Layer 4 of a small transformer language model trained on English Wikipedia (10 layers, counted from 0, width 128).
A neuron's activation on a vector x is GELU(weights . x), where the dot is the dot product.

Input weights of the MLP neurons that the questions are about. A number n stands for (n - 500) times 0.00067.
n3: 526 545 241 452 533 581 546 401 344 457 690 441 632 418 481 477 556 715 685 384 373 492 555 555 489 533 630 553 549 340 446 545 462 534 312 564 588 508 403 617 427 332 623 262 589 603 359 692 656 624 413 684 575 620 431 610 512 389 385 629 735 429 399 477 556 561 539 612 488 427 258 586 337 489 477 500 297 458 300 433 572 682 372 226 327 380 223 444 459 632 515 598 327 571 234 567 534 694 589 319 574 315 434 357 466 571 408 765 436 198 442 383 508 416 296 370 125 442 477 550 485 594 567 537 423 322 515 550
n21: 515 549 439 388 322 916 406 515 289 299 504 373 552 532 607 311 455 671 369 606 410 332 647 589 682 378 440 350 614 403 248 371 407 428 577 523 655 465 430 412 644 492 451 489 515 488 746 457 596 705 827 728 500 527 751 469 472 345 508 453 520 432 551 591 295 577 516 422 473 457 530 804 473 411 689 613 310 546 444 368 535 493 343 581 470 339 512 320 705 382 458 466 485 424 468 592 481 750 451 556 675 485 638 249 458 447 477 515 595 567 880 524 594 558 809 564 577 482 504 469 481 480 746 447 508 440 426 473
n72: 500 584 542 216 586 202 479 365 661 244 449 529 369 517 487 810 611 488 636 429 794 680 409 443 483 394 446 264 571 602 594 492 368 584 526 508 577 409 590 538 487 304 686 761 413 704 386 777 580 638 303 368 412 672 466 28 556 530 588 496 265 712 630 471 680 255 400 564 526 320 451 487 487 487 428 423 244 827 525 661 483 411 431 369 621 522 393 384 446 471 563 131 542 471 348 557 402 513 455 614 664 653 500 565 379 483 479 508 687 638 297 452 337 589 626 443 559 605 578 578 609 730 587 355 547 219 373 444
n151: 658 511 616 482 511 748 496 625 295 574 732 482 463 629 621 576 367 586 511 616 660 200 727 456 859 551 541 277 597 392 603 556 114 466 508 485 523 306 562 688 508 733 274 650 437 500 436 431 352 590 634 416 331 695 367 519 648 733 512 484 602 560 446 631 688 470 554 546 631 558 463 549 564 352 375 462 435 557 348 296 291 365 512 382 545 438 558 478 549 492 572 515 489 297 414 405 519 287 533 425 427 652 640 164 377 485 592 515 601 396 473 446 565 427 566 378 621 522 411 407 343 442 675 452 358 467 551 603
n174: 737 384 453 258 429 493 526 255 669 695 511 592 620 700 533 463 364 555 443 385 518 667 466 596 641 732 654 537 327 369 489 308 456 442 714 413 500 294 314 609 251 360 411 489 572 397 280 393 478 688 492 393 504 638 493 558 451 592 554 508 681 507 552 315 551 551 519 560 485 530 722 449 489 232 430 681 504 526 807 464 408 489 575 408 594 664 422 493 406 406 358 507 395 482 560 595 529 544 514 500 666 493 481 534 312 407 315 180 601 399 332 657 626 316 489 519 595 517 384 332 402 474 601 435 544 536 659 559
n213: 456 356 706 409 403 751 545 507 388 271 437 413 518 627 593 556 605 563 337 485 460 655 412 478 577 493 351 511 526 833 586 482 526 460 462 412 560 538 644 541 323 298 635 500 467 478 243 376 463 592 407 747 305 515 586 404 439 342 558 565 657 511 416 607 621 440 523 356 644 451 694 555 448 463 623 398 444 507 667 820 485 289 288 414 551 489 410 682 463 341 329 445 390 437 439 783 347 392 380 427 280 769 710 686 493 285 443 460 478 496 405 401 436 534 377 632 552 322 470 341 504 565 621 628 515 707 435 508
n220: 651 695 714 301 555 563 196 651 475 681 516 576 536 757 271 352 452 461 600 431 464 475 525 342 350 173 720 459 274 267 686 484 417 269 430 331 442 814 725 870 558 496 228 591 508 529 340 492 684 528 840 620 387 415 603 455 424 512 556 572 517 572 634 504 407 451 697 521 692 554 532 334 496 566 553 500 620 652 508 392 447 437 646 369 468 446 313 620 536 394 529 565 642 354 420 530 307 607 568 322 500 564 223 525 310 460 413 367 552 421 776 395 342 496 432 398 251 422 395 529 423 550 581 628 566 552 563 363
n256: 373 480 665 190 508 403 383 393 576 594 663 396 385 348 540 580 616 470 473 535 695 565 582 519 339 553 543 532 496 416 484 279 564 260 384 422 544 496 617 603 645 672 675 496 457 396 448 624 468 429 215 400 150 571 616 698 218 420 500 475 525 598 663 563 524 408 357 354 512 524 753 728 294 568 328 223 488 448 523 554 412 588 378 401 618 524 436 453 272 670 548 508 433 535 402 380 844 440 702 706 766 399 349 451 567 574 548 461 700 520 565 537 658 556 541 517 325 508 411 382 351 325 590 309 271 391 623 239
n278: 687 587 595 520 351 594 236 538 634 556 508 500 379 483 563 609 582 528 451 607 467 394 690 350 570 544 557 600 636 535 682 500 580 475 487 290 513 530 611 562 691 433 590 411 623 374 571 538 915 380 439 593 455 479 534 429 195 631 233 379 224 389 543 616 533 513 659 432 577 436 653 430 450 500 563 597 736 336 418 561 605 548 453 261 885 474 386 496 326 417 404 434 409 488 341 531 580 454 484 513 953 533 350 543 306 684 76 467 351 764 427 269 632 445 435 496 391 256 581 415 417 715 282 512 606 394 763 453
n303: 607 330 244 380 531 541 415 365 500 516 368 457 238 570 643 524 597 492 574 402 516 585 652 446 476 297 554 516 476 190 215 334 363 476 496 182 524 760 828 796 318 340 492 723 609 548 627 600 639 827 690 708 693 547 424 365 545 311 521 418 451 492 549 587 669 560 561 532 419 536 500 583 532 396 704 745 339 448 488 683 556 477 735 516 567 330 480 488 449 571 599 315 559 748 488 346 320 536 578 463 531 496 529 399 429 442 391 426 363 289 545 557 451 376 508 310 421 279 411 537 394 647 660 523 540 391 492 331
n318: 648 763 616 264 636 648 373 172 496 564 570 603 519 572 488 645 649 618 542 515 370 317 315 629 519 432 496 562 485 545 579 612 413 399 476 338 551 280 436 558 306 791 515 443 336 524 336 259 414 504 350 303 546 585 630 535 616 311 337 536 677 277 572 577 380 355 604 417 488 397 425 705 562 571 449 725 662 476 458 504 598 553 476 269 334 640 480 684 430 795 757 647 523 388 544 227 500 367 633 520 625 382 736 404 512 431 627 485 677 400 372 400 421 618 540 455 410 365 524 560 291 316 369 416 555 408 545 646
n337: 370 733 356 584 295 370 519 519 593 416 560 616 334 746 534 736 478 348 500 680 423 576 365 605 592 371 558 470 496 626 398 519 474 282 349 570 665 531 644 556 481 489 763 294 624 417 676 432 380 459 640 312 507 504 256 638 531 836 625 350 319 522 424 648 541 545 615 663 530 383 529 555 351 328 459 477 553 590 464 675 526 500 557 302 297 481 598 504 507 659 515 648 257 518 600 636 417 777 474 655 446 566 534 420 673 361 288 361 401 390 500 515 625 632 697 450 440 500 565 530 434 400 555 496 519 555 305 719
n437: 312 452 478 493 640 629 459 559 645 386 422 320 608 653 426 656 410 539 590 566 667 432 347 389 372 340 428 481 580 285 369 393 339 390 321 617 440 473 455 386 545 463 417 446 467 743 500 362 734 603 531 388 756 665 757 615 561 567 678 508 374 679 386 661 489 500 306 417 643 666 604 617 518 522 370 391 545 671 648 551 574 657 496 582 775 356 523 700 628 283 452 386 438 694 485 581 768 392 442 412 191 688 572 644 511 536 436 420 423 421 428 489 443 474 630 546 304 390 580 364 496 546 536 598 653 598 593 560

Each question shows a token from some text and the vector x that enters the MLP there. A number n stands for (n - 500) times 0.013.

"rom": 429 486 389 430 556 595 351 603 516 582 566 485 469 486 495 458 486 329 501 443 516 639 406 508 524 532 431 777 497 359 430 535 785 536 574 547 505 438 565 550 640 402 566 372 594 353 283 553 458 495 525 557 504 509 514 460 509 491 270 575 263 517 595 554 610 636 531 545 547 536 484 705 423 483 507 609 606 362 569 377 460 425 645 398 490 507 568 299 533 542 670 590 521 470 616 475 399 523 514 350 539 439 339 524 508 359 369 489 542 549 479 428 480 536 387 552 540 480 523 388 464 516 393 651 412 676 588 444
The two highest activations, in order: n278, n220

"il": 575 588 461 526 546 479 383 631 563 474 553 463 432 455 540 348 533 359 505 438 563 438 555 364 648 627 316 420 492 561 626 640 478 577 510 587 383 441 341 640 620 464 516 509 453 460 503 354 346 495 525 617 595 518 328 433 550 536 529 483 586 533 598 389 613 653 503 488 517 500 531 621 524 459 608 480 412 272 572 503 468 461 571 557 278 693 544 502 382 460 514 510 457 402 541 469 545 433 531 422 649 438 561 478 592 657 592 579 578 448 454 445 264 386 463 497 596 497 507 311 666 574 368 570 511 515 434 265
Which of these neurons fires most? n151

" Ra": 369 631 454 514 422 584 684 393 389 409 584 491 551 579 625 365 506 430 414 521 559 394 509 450 558 429 466 302 340 671 594 520 536 606 468 354 507 339 453 441 494 742 567 560 422 569 577 567 443 584 621 596 681 420 478 372 582 480 345 590 408 519 487 540 496 485 450 634 567 475 559 468 598 407 599 548 458 291 445 384 481 466 328 595 445 564 450 538 679 550 584 398 345 506 488 535 439 479 454 480 444 471 440 463 575 623 578 584 498 684 552 688 538 612 375 421 532 552 452 553 309 446 385 527 477 636 414 489
The three highest activations, in order: n21, n151, n318

" and": 520 507 341 531 423 596 370 412 500 524 444 399 477 389 362 410 542 284 435 452 591 507 677 573 348 468 389 640 423 426 532 573 741 519 534 405 443 590 485 735 608 486 487 505 611 471 560 518 542 622 488 532 551 365 483 464 548 434 513 412 320 571 340 453 404 520 426 641 535 582 593 593 441 418 567 503 658 523 623 444 482 405 455 421 525 526 609 600 677 403 487 696 446 461 439 380 519 555 407 430 539 560 375 415 420 414 470 526 456 577 473 534 503 446 428 596 648 535 574 486 489 410 376 608 543 617 768 465
Which of these neurons fires most? n278

"P": 489 454 452 552 538 573 688 448 443 699 436 376 484 408 431 426 552 384 583 435 428 499 546 642 748 508 441 569 409 667 632 571 709 531 355 391 555 569 438 532 502 406 460 442 525 564 441 494 473 525 391 536 512 403 451 524 503 389 434 420 576 697 583 385 610 528 548 563 562 552 379 625 492 593 592 514 599 549 500 498 415 466 591 703 442 346 698 421 598 450 414 572 461 527 623 375 437 613 487 378 453 566 443 384 527 482 499 454 382 483 331 391 372 709 332 570 427 437 419 564 466 517 607 580 588 531 327 367
The two highest activations, in order: n213, n3

" a": 323 388 371 562 514 705 474 509 522 395 572 421 703 419 458 479 402 183 461 466 453 482 696 604 485 538 374 426 376 449 432 660 567 582 518 334 481 622 529 536 554 482 514 582 501 537 464 544 383 493 604 610 654 460 394 393 606 510 351 481 427 391 288 585 488 513 610 564 492 498 651 481 556 625 537 503 566 414 621 567 466 416 632 581 448 572 559 548 647 435 390 496 411 470 464 474 438 488 585 456 430 372 471 485 487 572 437 532 542 527 540 519 542 399 532 461 648 485 436 398 515 437 464 789 443 501 503 550
Which of these neurons fires most? n303

" medal": 399 367 458 368 563 617 469 620 620 549 547 397 369 349 459 689 377 228 500 421 569 563 467 557 434 560 543 333 304 577 461 677 543 467 506 474 538 513 434 469 543 524 724 453 478 655 444 497 453 528 431 679 375 466 497 620 580 482 433 672 418 517 547 553 540 675 463 677 399 432 456 654 422 437 499 479 680 452 490 316 394 524 549 453 445 552 544 489 432 471 609 623 593 452 568 475 437 475 634 450 535 477 447 405 498 476 627 506 392 496 549 616 437 400 534 577 567 584 502 490 460 403 498 527 341 464 547 430
Which of these neurons fires most? n256

"I": 635 466 434 508 451 597 625 501 347 577 400 538 592 299 583 444 603 361 465 463 328 621 614 574 509 475 558 474 405 607 564 447 810 504 556 410 327 572 456 637 596 599 328 459 589 547 496 494 378 530 515 459 568 451 452 319 444 532 542 494 457 578 562 445 664 439 449 487 510 540 347 545 566 587 590 620 590 543 456 249 512 466 504 664 381 383 515 378 635 508 474 577 424 644 529 631 537 542 582 481 348 430 515 381 647 442 525 501 402 431 428 491 377 581 486 592 505 444 540 488 543 333 533 461 559 650 464 452
Which of these neurons fires most? n21

"an": 550 501 497 575 430 581 454 443 466 680 461 462 524 434 426 526 566 560 551 585 529 556 574 497 597 432 460 391 444 404 493 470 516 552 485 351 500 497 492 551 380 350 660 416 685 616 484 446 373 703 371 556 569 462 536 543 589 434 632 558 578 355 531 544 480 545 376 608 580 611 473 545 528 407 634 661 534 347 431 485 345 553 562 453 375 601 634 283 595 466 421 676 545 366 265 338 370 358 531 397 443 426 540 572 660 663 587 590 356 463 488 563 544 452 412 484 374 471 503 600 482 384 450 497 516 587 524 515
The two highest activations, in order: n3, n303

"\n": 401 405 327 475 578 626 534 377 424 648 475 460 465 396 585 548 493 188 404 479 672 610 509 563 444 677 417 529 492 694 470 446 594 434 534 634 432 464 375 514 494 510 504 395 566 459 415 384 295 488 569 623 548 439 416 511 429 553 524 488 469 403 587 326 614 283 520 656 432 526 474 557 514 436 436 474 518 625 608 389 481 540 482 640 382 417 570 411 396 657 471 529 608 540 481 535 459 598 515 431 598 660 345 541 508 523 461 446 421 583 453 565 568 531 468 464 626 634 557 609 605 335 491 456 489 442 582 564
Which of these neurons fires most? n174

" |": 343 489 513 510 346 605 375 624 592 507 425 339 454 471 624 518 523 324 474 493 601 659 446 461 666 557 317 467 417 469 460 444 710 459 583 443 516 510 363 552 513 442 550 294 583 567 520 428 369 425 629 689 374 425 504 608 527 471 298 522 412 420 606 476 490 394 532 515 485 611 559 594 379 623 585 554 621 579 558 464 522 474 552 523 510 380 611 381 576 604 409 663 407 497 430 637 423 538 547 448 540 572 400 578 445 580 404 542 367 527 485 420 572 616 459 568 521 565 528 490 455 421 598 653 491 330 500 397
Which of these neurons fires most? n278

"ed": 388 498 570 424 630 382 628 522 471 505 499 412 491 429 591 665 543 378 518 352 561 576 536 568 606 621 404 520 471 340 582 535 569 475 436 584 564 462 475 377 623 393 570 456 496 519 521 481 518 455 353 556 411 357 586 614 434 526 290 456 388 644 296 382 525 450 600 437 540 493 455 533 511 532 509 572 559 456 656 366 566 411 519 697 337 503 547 344 579 475 539 575 585 556 478 311 549 419 428 553 306 401 509 493 461 375 743 657 607 556 459 538 262 582 638 558 571 493 597 641 507 424 493 463 379 489 469 555
The three highest activations, in order: n256, n72, n318

" from": 443 524 320 419 446 568 500 435 510 558 587 473 441 508 747 444 499 277 456 348 430 562 445 518 290 606 400 617 560 373 410 558 613 493 675 610 575 427 530 459 676 667 532 420 450 496 457 527 534 519 549 342 580 503 372 409 552 478 372 582 259 488 375 391 604 462 546 442 593 478 511 505 510 557 593 528 569 424 637 383 559 460 577 462 390 533 562 428 540 559 522 553 368 484 414 434 476 585 556 514 429 425 482 624 452 366 451 670 572 470 435 599 431 497 407 589 628 678 428 479 541 396 503 572 398 641 645 622
The two highest activations, in order: n337, n174

"i": 505 479 424 603 496 561 609 433 404 744 486 506 669 379 499 429 552 573 419 461 522 553 589 493 559 366 512 416 485 393 533 462 635 527 429 566 649 446 465 482 483 392 460 482 614 630 613 340 323 494 399 471 595 432 476 414 521 484 517 553 402 440 405 474 504 435 469 597 457 447 356 558 689 411 555 540 445 509 459 321 378 474 497 539 438 484 570 391 503 388 527 451 492 473 590 403 527 416 583 602 383 381 635 484 606 696 805 634 551 493 414 637 456 401 435 697 495 462 602 613 330 439 464 629 468 672 423 486
The three highest activations, in order: n151, n318, n21